Layer 11 of a small transformer language model trained on English Wikipedia (16 layers, counted from 0, width 64).
A neuron's activation on a vector x is GELU(weights . x + bias), where the dot is the dot product.

Input weights of the MLP neurons that the questions are about. A number n stands for n times 0.0011.
n1 (bias 0.004): 312 -17 -10 62 -12 -135 -21 -16 46 -21 -103 -194 71 -158 -171 98 -64 -63 129 -59 -137 11 228 148 79 -118 140 -122 146 74 169 -130 -135 -96 -39 -233 72 -198 -166 14 15 27 164 -438 -255 107 50 -361 102 137 153 78 -4 9 -178 45 -54 194 -130 414 -118 56 -68 183
n9 (bias 0.001): 61 -47 -200 187 15 -178 24 108 72 -3 141 -147 58 -278 82 -248 85 -41 -54 212 -123 -79 87 67 -56 42 -42 -1 -120 162 147 -52 -67 -112 36 19 -28 -37 54 258 89 47 -343 -111 138 93 25 -39 -4 10 29 -6 93 -85 -56 -147 289 -3 -75 57 114 -247 60 30
n10 (bias 0.015): -36 -97 47 -152 -19 88 300 19 135 200 120 -186 18 -131 -101 6 -99 83 16 83 13 148 140 -75 -149 414 -45 -69 -221 99 117 162 -54 13 -128 -70 -4 -41 -13 -120 -90 130 125 74 -70 166 -11 -109 -85 149 -43 39 146 -44 1 128 -116 -175 -126 39 68 17 -145 -21
n17 (bias -0.045): -22 108 116 -53 34 -57 -48 -147 55 80 50 -133 -79 -76 -55 39 -8 48 176 213 -153 -86 410 31 -181 -55 -4 -4 151 153 -247 -330 -12 87 -4 -108 -405 -103 3 -41 34 -128 84 -81 171 215 50 -98 119 30 29 372 -4 193 135 -34 -105 52 -81 132 128 38 -368 -51
n25 (bias 0.013): -26 -11 139 217 -54 68 56 150 -102 50 32 36 -54 -281 -137 -19 160 -214 139 -106 111 214 255 284 -28 -58 144 42 -70 -257 96 -129 72 -78 -119 -9 -336 -133 -49 -46 70 -79 -348 -2 -61 -71 -146 -249 -120 -78 94 -75 -64 55 -82 148 225 -23 -132 215 -55 -23 -243 33
n26 (bias -0.067): -21 -131 107 -17 19 -6 118 -177 80 -75 96 139 85 -171 -134 78 20 -4 48 -34 -4 -15 122 -189 -70 16 -98 42 -140 226 -5 -49 392 -13 -191 78 66 96 -115 48 -44 171 27 -89 2 -36 -2 62 30 34 -121 18 14 254 -94 -25 35 -33 92 205 -2 -122 -341 -125
n31 (bias 0.036): 32 4 148 -52 -79 283 22 -64 98 109 41 14 -110 5 -134 -116 51 -107 48 -109 141 60 104 34 138 182 210 -149 136 44 -77 -4 8 -166 13 -57 154 108 -55 -44 51 98 58 30 182 37 18 -76 43 -36 -90 -194 -27 -27 -74 -127 30 -155 -197 -88 24 54 -85 -18
n39 (bias -0.000): 165 57 -13 -69 -11 220 20 56 119 -74 342 196 -22 -274 -59 60 118 102 -73 -211 -113 -226 -15 97 -166 -13 165 95 -23 -12 217 9 107 48 -75 -39 91 54 -12 50 -5 -360 28 -135 -1 -114 11 36 -128 10 -88 117 -76 225 -116 158 171 139 60 69 -201 -78 -54 -30
n64 (bias -0.053): 70 9 -51 147 7 -324 26 102 58 -144 269 44 86 117 87 -143 52 309 -183 -225 -25 -342 -2 148 30 96 126 27 -53 53 3 5 21 187 -45 -43 202 -53 -188 230 -40 34 260 -349 -352 104 -16 8 -86 122 -187 65 -26 50 -135 -142 54 137 -84 -118 3 -27 161 159
n79 (bias -0.090): 319 -122 -101 -2 -127 77 204 185 -165 238 -14 12 46 -74 -148 -218 226 56 -47 155 74 112 479 28 -136 -144 -25 -102 -55 202 109 -246 45 -188 -9 -4 159 71 -137 -324 257 -10 -118 -283 -66 257 305 -165 191 -34 -130 383 -243 17 -39 47 -240 155 -71 196 -90 53 -161 -188
n80 (bias -0.069): -87 -147 -17 98 -121 -90 -19 65 378 14 295 -138 56 195 -87 -178 100 136 -109 -58 88 -168 -27 25 137 92 -221 80 -141 -183 26 121 -31 -174 -4 -85 -331 -3 -125 109 -68 140 -71 85 35 -86 68 -126 -255 254 92 -171 305 233 -142 -9 224 9 62 84 59 -387 -159 30
n82 (bias -0.001): 163 22 99 -43 56 -100 14 -101 33 283 96 90 16 -59 17 217 117 44 -73 236 -144 -234 -47 42 -275 0 5 -243 135 -85 92 -176 -41 79 170 -130 -222 33 -110 12 -45 -165 94 -8 -103 -123 -136 161 7 -51 -202 -74 -109 220 68 64 65 27 181 -106 133 -33 -65 -38
n84 (bias -0.063): 102 -212 -22 111 -85 -64 168 -175 99 -116 185 136 97 91 -251 73 -51 -304 204 80 -74 -176 -113 -28 172 -100 109 -56 -210 70 199 335 -16 -180 -185 25 -297 44 36 159 125 148 -78 -103 88 -71 125 203 209 2 100 -79 15 104 61 -34 -150 -66 -72 288 22 -124 -263 -16
n99 (bias -0.027): 171 -106 30 245 111 -129 133 -191 -14 -44 36 -92 -50 -6 5 46 42 160 -69 110 -161 12 -21 47 -141 -190 391 51 -175 -85 -174 -74 43 -4 60 -158 89 -287 -206 -76 -32 -73 293 -7 145 29 7 -181 65 7 24 119 -66 50 -183 -84 200 222 44 -11 87 -95 -193 -197
n111 (bias -0.022): -114 -308 -145 -41 -48 98 106 232 -107 -86 216 -34 4 -27 -236 -170 72 166 288 -11 138 105 26 -85 -294 158 -46 -51 65 -126 44 19 -69 14 -189 -26 56 -83 46 -70 -91 -66 -57 -108 -8 166 123 -56 160 305 -211 117 43 -41 36 272 -130 125 -106 -59 16 61 159 -180
n123 (bias -0.067): 84 -204 -16 -278 103 176 141 80 124 4 -40 204 72 -62 94 191 26 -67 109 -220 3 -129 76 63 -250 265 218 -105 -117 105 73 -7 -368 168 110 -367 67 14 45 -297 60 -106 -57 -368 -93 208 141 -85 -149 359 -210 27 22 0 45 -6 -47 -110 -58 -105 4 15 -55 114
n126 (bias -0.082): 199 -12 112 -60 70 -101 -12 52 48 -96 -125 -14 40 -200 29 73 -57 -210 186 -41 -40 -191 -95 282 -18 111 352 41 -8 -170 165 -198 172 -24 112 -356 218 36 64 -129 76 -398 -169 -316 -130 27 31 -27 211 119 95 79 -64 -94 -82 -164 77 239 -3 170 110 -74 -137 -75
n130 (bias -0.004): -43 76 19 158 -246 -4 11 184 -130 48 115 -61 24 -115 70 61 43 -100 -29 -217 -78 44 -6 210 -82 -137 38 24 -66 130 89 -297 -80 -49 -60 -15 51 71 -244 35 -10 38 -177 62 -49 125 -50 46 -68 -131 4 120 280 -68 232 -139 63 -23 -6 17 312 -79 3 233
n137 (bias 0.012): -4 -232 -59 -41 -218 221 71 133 73 -94 -72 -82 160 -68 -76 -219 60 72 63 -6 60 15 139 -112 -74 117 -183 -58 120 34 -153 -90 94 -160 113 -31 -189 107 82 -130 55 8 -189 -119 107 147 -182 -107 -45 87 43 62 220 49 122 338 -23 205 60 -55 -54 69 -120 -154
n142 (bias -0.041): -161 -90 -12 56 -75 53 14 37 84 80 23 131 97 1 20 -25 -53 -230 12 83 -31 -34 -33 251 54 86 174 -169 -148 109 -6 -68 76 -99 70 -3 22 80 -32 48 -8 77 77 0 -101 96 12 -92 -31 116 -117 -49 130 -91 72 -185 33 20 146 83 -119 51 14 278
n153 (bias -0.078): 29 -304 -49 303 -194 134 120 9 117 157 294 -161 -123 -225 -246 43 -33 -37 -78 106 14 30 -16 -126 54 -23 259 12 269 202 126 32 -211 -149 -88 4 84 -353 -87 117 -132 -80 26 -14 -45 -44 124 -88 -34 188 -21 133 -94 122 -170 81 -15 63 -76 29 119 -203 -432 -109
n166 (bias -0.096): 95 -16 195 -74 23 78 22 -8 125 -73 -177 112 91 288 -126 199 -22 17 -81 -139 59 -200 82 71 -86 -22 -55 -218 -160 -192 -26 -1 132 -12 50 -98 -336 135 4 -103 -68 -97 -115 56 86 4 23 72 66 -139 -257 19 -91 -82 341 23 91 123 -97 -6 207 -44 -1 49
n174 (bias -0.075): 382 -295 5 -41 87 119 104 181 90 -38 -148 41 -87 -195 -174 -135 89 -67 153 42 45 48 220 34 45 287 74 -49 -317 -141 -23 169 -51 2 -94 34 35 335 30 30 203 154 -314 22 -300 34 31 -188 185 -128 7 159 -106 29 53 195 -223 -38 -96 102 -9 -106 -34 -317
n184 (bias -0.083): -11 109 -237 8 -38 115 -20 4 -18 62 107 46 32 -147 -20 27 143 259 -85 -95 -70 -14 -70 100 49 62 -32 -211 -109 -53 -3 -104 154 -222 44 41 -27 163 -202 263 36 -198 66 -50 57 17 -120 27 96 -68 380 -83 231 24 44 -128 21 -23 72 -108 -104 41 -188 -22
n189 (bias 0.007): 27 228 36 141 28 -179 17 -29 147 -83 35 225 51 99 -270 -36 -192 -99 -135 -247 -219 -207 61 -160 -234 -217 134 -115 48 -199 -124 -137 -177 141 10 -208 -211 255 -57 157 121 2 -79 159 44 133 6 2 -256 26 -3 -14 132 79 27 129 151 66 39 92 180 104 -43 48
n191 (bias -0.013): -37 -234 181 246 -26 111 -31 83 116 16 -61 -198 32 -79 38 50 266 48 49 -56 -16 -17 41 68 -44 157 -120 95 198 -270 169 42 -49 -405 46 -29 -96 -221 -45 -12 -18 65 -117 101 149 127 58 -349 -315 -71 90 -153 -52 102 -76 172 209 -144 32 29 -43 -83 -312 -11
n200 (bias -0.023): -41 -139 64 14 -124 -201 2 89 -37 64 78 167 -89 -170 89 126 -71 68 -15 -73 -115 -274 90 142 -72 11 67 54 92 -10 59 -352 146 -167 -46 -136 -26 35 -75 138 -97 -187 64 33 -164 -45 3 -131 -61 357 -79 32 -54 -121 -112 260 -58 209 70 228 388 -25 -148 69
n201 (bias -0.053): -63 155 67 178 -32 -147 62 -22 54 69 -72 -14 95 -81 17 3 -80 131 -77 141 -240 111 81 -27 -181 -13 17 4 -30 -15 73 -223 21 -155 -126 -41 -3 182 -122 235 -66 -20 15 -113 -245 -121 -107 -242 -69 355 35 -93 105 -2 90 -90 -74 344 -121 56 199 19 43 8
n206 (bias 0.004): 131 -100 -138 43 -74 -148 -67 76 -165 53 206 -244 -4 -129 180 39 165 32 128 -5 5 14 36 20 59 259 127 81 -211 14 -105 10 347 56 -31 -35 3 -168 -254 112 41 108 -27 -137 -210 -11 -91 89 -108 234 -56 -159 -47 -53 66 -118 -30 -6 -63 72 106 -53 85 -272
n219 (bias -0.017): 121 -62 19 -60 56 -14 316 -98 -301 -148 225 16 -55 184 -72 -124 -69 -228 -106 106 -202 122 220 247 13 317 30 -134 -132 -141 -76 -34 -85 86 -85 -102 -123 -78 0 -60 -49 -208 -162 72 95 173 151 191 -334 -21 -164 -43 -72 -7 -163 102 -131 207 -90 210 -58 4 -27 -181
n238 (bias -0.044): -21 28 -147 -70 -76 -172 58 61 58 158 -14 50 97 -126 49 -36 144 -21 -126 368 42 -103 -29 28 197 -4 344 3 131 -154 -12 28 -89 -130 40 -44 -22 -11 5 -171 59 68 -69 -252 224 10 -155 52 1 7 53 128 -34 -174 -9 55 117 -45 -47 13 -77 16 -77 6
n239 (bias 0.019): 15 -43 68 -83 62 -80 55 -23 66 -32 -49 26 -146 -60 9 -14 -241 -22 80 -168 -7 -240 73 -58 -22 125 164 -22 -105 129 114 180 -50 -186 -203 -35 119 228 -107 96 98 148 -71 -101 -7 -51 88 -133 -19 37 -54 50 -14 40 -25 -16 -107 167 148 98 -105 111 -80 153

Each question shows a token from some text and the vector x that enters the MLP there. A number n stands for n times 0.015.

" Norm": -87 138 -108 2 -1 -21 -204 27 -166 71 -58 68 -48 -90 124 157 44 99 -177 -89 122 41 -129 49 71 -41 -201 41 -24 -112 6 -88 115 123 104 64 -39 -140 35 -17 -150 15 -116 101 72 -55 -72 151 59 -78 -29 -59 98 -66 53 -135 -9 -11 115 40 68 32 138 87
Which neuron fires most, and how strongly? n130, at about 2.8

"ings": 10 123 -166 -82 105 -140 -150 31 -27 -35 18 -76 -43 25 -20 -90 -49 21 -150 98 82 129 -47 -96 137 -117 -3 82 48 67 79 45 17 -2 168 209 57 -34 32 32 -107 59 -62 -138 -27 -29 -131 35 110 -70 -36 36 -97 -158 -55 -65 -32 56 -3 55 -119 151 153 238
Which of these neurons fires most? n238

" the": -68 18 -69 -95 -39 -5 -98 -43 -11 -23 -77 44 -29 -2 39 50 66 44 -40 16 33 451 -124 -26 78 3 9 -3 -24 -43 -8 29 92 6 30 19 41 45 120 11 -35 27 13 49 59 6 -3 -94 39 -220 9 -87 -78 -69 -29 -18 8 15 15 -19 -65 -17 0 -7
Which three neurons fire most, strongest first? n31, n184, n25

" took": 120 113 -58 49 -89 -38 -27 -145 -46 25 -50 79 -40 -124 -47 56 -83 -20 -98 2 23 271 -138 -30 23 -68 87 29 -57 22 28 -60 -29 81 152 146 20 -10 161 -20 -153 3 35 32 23 11 23 116 -28 -144 94 108 -58 -203 17 -43 32 7 -59 -109 -45 16 -32 106
Which three neurons fire most, strongest first? n238, n130, n99

" part": 26 136 -132 63 -75 6 -47 -106 -18 -101 -20 7 -27 -162 131 116 -35 -26 -184 48 -49 232 -13 -14 60 -99 111 24 -23 13 9 -90 52 184 134 118 44 15 105 -129 -193 50 44 -5 -63 59 8 24 78 -157 98 -72 -1 -118 -40 7 -44 73 -69 26 -89 42 53 -36
Which two neurons fire most, strongest first? n99, n238

" K": -95 144 -36 -54 119 10 -424 -27 -58 99 -22 24 -131 -87 73 61 -10 28 -43 52 -12 130 3 -30 19 2 29 -140 24 22 -22 19 76 65 89 150 32 24 203 -28 4 -9 31 98 43 -300 -63 40 106 -56 -2 -83 -194 17 -88 -5 -50 5 134 5 -113 99 13 12
Which of these neurons fires most? n82

" an": 13 69 10 3 -28 -87 -30 -87 -93 -122 -69 89 -23 -3 59 49 -28 68 -82 -64 6 361 -184 5 1 -23 162 -13 -53 51 31 -13 14 0 48 40 67 104 -20 -66 -159 81 14 49 86 -57 1 64 -105 -159 31 -102 -21 -86 49 27 71 -9 149 10 -28 -29 -90 -9
Which three neurons fire most, strongest first? n99, n130, n184

" over": 165 148 -149 -63 101 -41 -3 -159 -76 -38 -63 88 -136 82 -128 15 -56 56 -78 -72 125 208 14 -133 58 -1 13 41 -109 -62 34 -38 -12 62 120 25 72 55 66 -76 -79 30 93 59 -56 -52 -37 -58 -87 -97 -32 -45 99 -173 -123 39 10 183 196 14 32 84 -12 -47
Which neuron fires most, and how strongly? n99, at about 1.5

" L": -54 158 -118 -165 -16 -1 -413 -130 -118 63 -39 14 -15 31 109 107 133 25 52 27 23 94 -76 21 106 -56 13 -81 26 94 -12 -8 -30 -11 163 90 -21 -51 186 -114 -132 -8 21 67 95 -29 -18 78 148 18 -9 8 -119 51 -17 35 -59 65 25 50 -124 -21 -85 -69
Which of these neurons fires most? n17

"ould": -2 176 -133 -31 133 -58 -173 -177 -13 16 -53 157 20 -37 52 -50 -152 22 -72 -47 46 78 -99 -79 80 -203 -98 90 -18 -1 -67 159 -25 -63 53 145 15 0 174 24 1 -1 -98 54 113 -79 72 197 114 27 26 43 -38 26 82 -159 18 25 -130 -98 -73 96 38 -21
Which of these neurons fires most? n84

" |": -143 166 -94 -170 23 -104 53 -50 -15 -11 62 53 -16 -46 100 -23 -40 -3 -51 64 -78 336 -156 53 52 17 -50 18 -84 46 80 78 22 -13 74 117 37 -99 82 -33 -147 -17 47 -8 -28 -61 23 231 26 -50 -76 -105 -50 -87 -58 -44 -72 -33 115 90 -89 57 29 63
Which three neurons fire most, strongest first? n219, n142, n10

"==": 56 105 -168 -183 -91 91 17 -124 -10 -179 57 47 -45 -177 -49 148 26 -64 -8 13 -8 254 -50 73 103 59 89 56 14 33 63 81 32 3 152 134 59 -4 190 -8 -83 -97 29 -7 7 -21 8 -34 -18 -27 -20 -175 -78 -100 -78 10 3 -25 -55 8 -127 73 115 5
Which of these neurons fires most? n39

" 1": -46 65 -100 -56 140 -33 -106 -127 12 161 -209 -5 -182 8 72 129 -63 -37 -11 66 4 236 -37 -198 101 78 2 -18 -3 113 -8 -13 -4 2 60 157 46 55 103 -113 -208 -10 50 48 63 -115 -74 44 -5 -98 -25 6 -48 13 -126 -95 -49 31 207 30 11 131 -75 50
Which neuron fires most, and how strongly? n26, at about 0.38

" Sm": -81 183 -112 -29 114 33 -200 -109 -32 -39 -33 124 -52 -33 -65 93 -75 51 -125 -28 3 -17 5 -31 -54 -106 -81 -61 72 -78 0 217 79 85 85 -15 6 120 176 116 -58 -100 -6 69 89 -195 -5 -6 224 -48 -26 23 -127 -148 -58 127 -91 -34 105 2 57 85 -35 -36
Which three neurons fire most, strongest first? n166, n189, n82

"pp": -45 68 -3 -118 -61 -117 -156 -158 -128 61 -46 158 -76 -52 -172 116 -124 -23 -183 2 94 -85 -43 21 11 -144 -151 114 37 -4 9 138 74 -88 57 233 134 -8 202 56 -58 75 -23 99 80 -55 108 41 118 -115 65 -24 -41 -120 -52 3 10 49 59 35 -24 111 -13 43
Which three neurons fire most, strongest first? n84, n239, n26

"\n": -101 97 -154 -212 22 146 16 -85 -29 3 -85 88 45 -193 6 85 -78 -52 64 13 122 93 -143 -88 118 105 9 109 2 125 65 139 -7 19 148 153 25 -23 309 -87 -187 16 31 -124 20 -57 -82 -47 -44 -32 -70 -63 31 5 -61 -19 -65 -22 -1 1 -68 130 115 -11
Which neuron fires most, and how strongly? n123, at about 1.7

"itions": -2 32 -100 69 -27 -19 -161 -42 -107 -95 -11 54 -69 114 45 -48 29 115 -123 -9 70 223 -100 -32 173 -174 60 19 -10 75 6 98 -8 -93 133 184 66 -91 38 6 -96 5 -21 -150 -3 -80 12 15 -33 73 23 -127 -23 -141 -20 -136 -7 87 35 -8 -105 239 79 113
Which of these neurons fires most? n64

" up": -11 124 -115 -20 -35 -53 -104 -174 -1 -108 53 3 -114 -38 46 6 -131 64 -33 21 -3 277 -44 -78 46 -25 164 16 15 -32 98 31 -38 5 24 160 163 -76 59 -69 -123 17 18 42 -94 46 -77 54 -107 -96 68 -124 63 -94 -6 -15 25 196 -20 24 -29 169 -77 72
Which three neurons fire most, strongest first? n201, n99, n1

" sub": -18 119 -62 -196 93 -59 -115 -126 62 -113 -25 47 -47 8 177 176 -93 -52 -58 -57 -2 109 -87 40 88 18 62 -67 -154 -61 -16 122 -46 103 112 73 32 40 122 -128 -146 32 36 61 15 103 -60 -60 -87 -89 11 -220 56 -10 -74 5 24 93 190 8 63 8 -21 135
Which two neurons fire most, strongest first? n142, n123

"52": -58 108 -96 -84 50 1 -161 -108 12 -9 -134 62 -7 22 34 152 -104 167 2 3 150 114 -129 -125 -1 -57 -189 143 57 96 -95 197 -33 -56 -89 153 88 -56 193 0 -142 99 89 41 -34 -32 91 32 -44 37 -53 -21 -77 121 -4 -126 -126 12 87 -76 -26 154 -20 -116
Which of these neurons fires most? n26

"O": 5 4 -46 -123 120 19 -284 -53 -116 61 -124 124 -187 -5 131 48 -117 -39 51 -31 167 -19 -65 50 44 -141 -38 123 7 97 -44 158 -5 -17 34 165 126 -61 96 -49 -8 89 -16 48 88 -127 -53 71 57 -122 -30 -119 -183 83 -1 59 -33 78 51 -169 -61 152 204 22
Which neuron fires most, and how strongly? n239, at about 0.82

" W": -29 183 -101 -89 56 1 -296 -145 -35 -1 -52 1 -63 -23 124 81 39 -40 66 45 37 134 -63 1 -73 -62 -62 -85 86 75 -58 45 -8 10 195 103 18 -62 223 -69 -119 -21 111 -40 18 -115 -42 58 204 21 5 16 -97 47 -21 -30 -36 116 111 -52 -108 93 -200 -34
Which of these neurons fires most? n17

" psych": -123 85 -82 -37 32 -17 -90 -1 -58 -19 13 95 26 13 62 221 -1 99 -175 -121 37 81 -110 -55 71 0 -131 37 0 -87 3 70 89 132 131 5 -21 38 -46 -7 -195 -24 38 61 126 -78 13 17 46 -190 -6 -170 59 -232 -31 12 48 -59 26 145 119 -21 -26 27
Which neuron fires most, and how strongly? n166, at about 2.2

"han": -99 182 -74 41 31 -61 -297 -8 -71 57 5 91 -67 -123 122 -55 53 24 -26 97 169 -21 -55 -27 72 -104 -197 5 -100 83 -86 35 -15 -55 62 150 -24 2 118 -52 -36 12 -31 121 204 -100 -8 199 125 -137 57 -140 -93 -53 25 -79 23 -15 -49 8 -9 -27 138 18
Which neuron fires most, and how strongly? n9, at about 1.6

"ig": -184 82 -181 -149 -28 -41 -250 -148 16 -34 -51 72 -14 -88 125 62 -27 -93 -98 -53 0 199 -28 -53 -12 -120 41 130 -5 43 -22 139 -14 22 -3 223 80 -6 169 27 -94 21 -131 4 7 -91 -5 -65 -25 174 1 -94 -1 -59 64 28 70 31 170 12 76 32 136 51
Which neuron fires most, and how strongly? n201, at about 0.72

"ey": -119 159 -107 -93 130 -93 -331 -138 -19 30 -43 91 -114 119 2 0 -84 -95 -88 -26 118 -2 17 -10 -40 -119 -79 72 -68 70 0 86 28 -42 149 165 61 -54 183 -6 -118 66 -10 76 81 -220 -82 173 -89 55 15 -41 -30 -15 13 -47 109 58 43 -99 19 84 125 88
Which of these neurons fires most? n166

"2": 0 -15 -144 -64 43 -76 -165 -157 -48 -10 -66 -32 -76 -54 70 121 -24 51 50 -17 84 381 25 -63 36 98 -69 43 -76 65 34 133 -5 -29 -48 142 76 -13 183 -38 -130 -63 -35 49 75 -53 23 -62 -33 88 -17 -65 -60 15 -1 -76 -22 -10 117 -35 -55 58 -81 46
Which two neurons fire most, strongest first? n10, n26

"CC": 17 -27 -235 -6 30 -69 -285 -88 -176 -69 61 165 -145 -75 68 77 23 21 -6 -19 145 198 38 45 86 -93 -14 86 -144 -5 40 78 7 3 21 123 140 -90 113 13 -75 0 15 35 65 -16 40 -110 133 -13 -92 -61 -113 -99 -114 -36 38 50 115 37 11 137 61 -16
Which of these neurons fires most? n206

"ro": 35 41 -182 -94 35 -75 -299 -67 20 -17 88 53 -83 -47 188 122 -21 9 -101 -156 93 173 -17 -42 -28 40 -55 46 -74 65 52 160 -42 1 -90 127 108 126 146 -130 -74 39 -101 87 70 -91 -86 53 -99 -9 2 -125 -73 -23 -2 67 43 49 134 -105 36 -3 99 66
Which of these neurons fires most? n239

"o": -55 217 -53 -167 43 63 -366 33 -42 37 -21 -3 -43 61 112 16 -9 -36 -29 21 47 29 -144 -63 -39 -172 22 -44 35 -49 -96 238 -108 36 -47 130 -19 94 259 -43 -63 7 -17 115 67 -119 11 86 63 82 -80 -53 -55 -72 27 58 -36 90 4 -39 -50 93 115 -13
Which of these neurons fires most? n166

"iley": -93 161 -38 31 97 11 -242 -16 -102 -39 -10 85 -112 -72 76 -97 -7 66 -29 -73 155 34 -24 -4 92 -113 -147 164 -48 -70 -44 178 79 4 113 187 75 -110 82 -50 -91 4 -35 150 170 97 -55 114 162 47 -28 -76 -98 -142 -38 -201 -61 14 -97 -35 -73 42 86 10
Which neuron fires most, and how strongly? n31, at about 0.13

" 10": 81 44 -69 -118 109 29 -120 -20 -86 -121 -244 15 -174 -65 120 47 -57 -58 25 -12 55 90 -24 -70 71 -58 61 -3 -49 -79 -63 105 31 -46 5 -70 173 50 173 -53 -59 21 26 57 91 -33 -56 -39 206 -15 73 -66 -12 -16 -119 -120 -156 238 110 -4 -46 208 69 40
Which two neurons fire most, strongest first? n126, n239

"m": -217 132 -15 47 62 -21 -225 -35 36 -106 -53 86 -74 150 82 28 -7 -18 -129 -49 141 -7 -9 -18 -65 -128 -159 47 -75 172 -117 19 134 11 89 104 138 2 145 -77 -177 -69 -76 128 2 -145 4 -23 97 103 -20 -163 -14 -79 -36 37 -64 67 89 88 80 -36 31 56
Which neuron fires most, and how strongly? n200, at about 1.1

" were": -42 68 -105 35 -82 -31 -126 -25 -115 -30 -21 16 14 -73 44 43 -42 11 -87 -20 47 376 -209 -3 57 -9 115 88 60 82 72 -17 -97 -53 37 137 22 -44 147 -33 -122 -35 74 -9 83 44 -38 -10 -17 -39 67 13 -160 -76 12 -10 26 42 -40 -54 -44 48 -95 102
Which neuron fires most, and how strongly? n153, at about 1.8

" from": -72 134 -115 -61 -70 -17 -6 -111 -53 -42 32 16 -42 -106 -55 -7 50 63 4 -7 54 432 -34 34 33 57 141 43 -60 9 -7 33 -6 9 22 61 47 26 188 4 -49 16 -34 69 25 5 -51 -80 -50 -102 8 -89 -54 -146 -21 36 -5 12 9 -38 -72 36 -57 3
Which three neurons fire most, strongest first? n25, n31, n10

"ne": -36 170 -122 -8 67 -12 -210 -153 1 -172 -91 53 -37 169 -43 98 -116 88 -17 -54 118 24 -80 -53 -52 -142 -141 165 74 12 25 160 -62 32 18 98 42 118 164 16 -86 25 -72 116 106 -138 -7 1 14 44 -137 -31 -42 16 42 138 -6 41 -76 -127 -23 72 132 -55
Which of these neurons fires most? n166

" and": -144 44 -58 -4 -8 -12 25 -6 -136 -42 -74 142 -99 36 27 -72 -70 -27 21 -45 4 356 -43 68 27 54 14 83 -27 -35 -36 -47 28 1 43 124 39 24 94 64 -139 -11 31 151 82 -4 -122 28 15 -127 93 12 -77 -196 -10 68 -141 46 -63 -78 -48 62 24 -18
Which of these neurons fires most? n219

" Producer": -88 168 -175 16 41 -22 -73 44 -85 -11 46 16 -97 -62 168 86 7 -1 -55 5 61 169 -181 -58 157 -23 -7 49 52 -4 -39 32 28 -42 102 294 1 -16 0 -15 -195 83 -179 -51 -90 -141 -160 154 -18 23 -9 -121 69 -22 -3 -143 18 -20 -41 46 -48 116 123 151
Which of these neurons fires most? n206

" &": 29 144 -118 -108 -17 37 -92 14 -149 -36 -73 10 -176 -36 111 -59 -27 -61 47 -40 107 243 4 -103 -10 -26 -142 58 -4 -120 -86 -7 26 -36 -27 91 56 59 213 -72 -10 39 32 48 145 -30 -216 14 182 -86 20 74 -77 -118 -26 112 -113 32 106 -74 50 136 110 46
Which two neurons fire most, strongest first? n137, n111

" University": 31 -20 -217 54 4 -98 -238 -1 -113 -81 -3 85 -155 -118 114 81 71 46 -66 -36 48 288 86 54 57 69 96 83 -121 61 75 62 79 32 102 168 78 -26 53 0 -134 13 -32 0 9 -38 -36 14 70 -7 -44 -140 -45 -155 -39 -126 -21 48 -4 -3 -82 11 53 2
Which three neurons fire most, strongest first? n206, n9, n184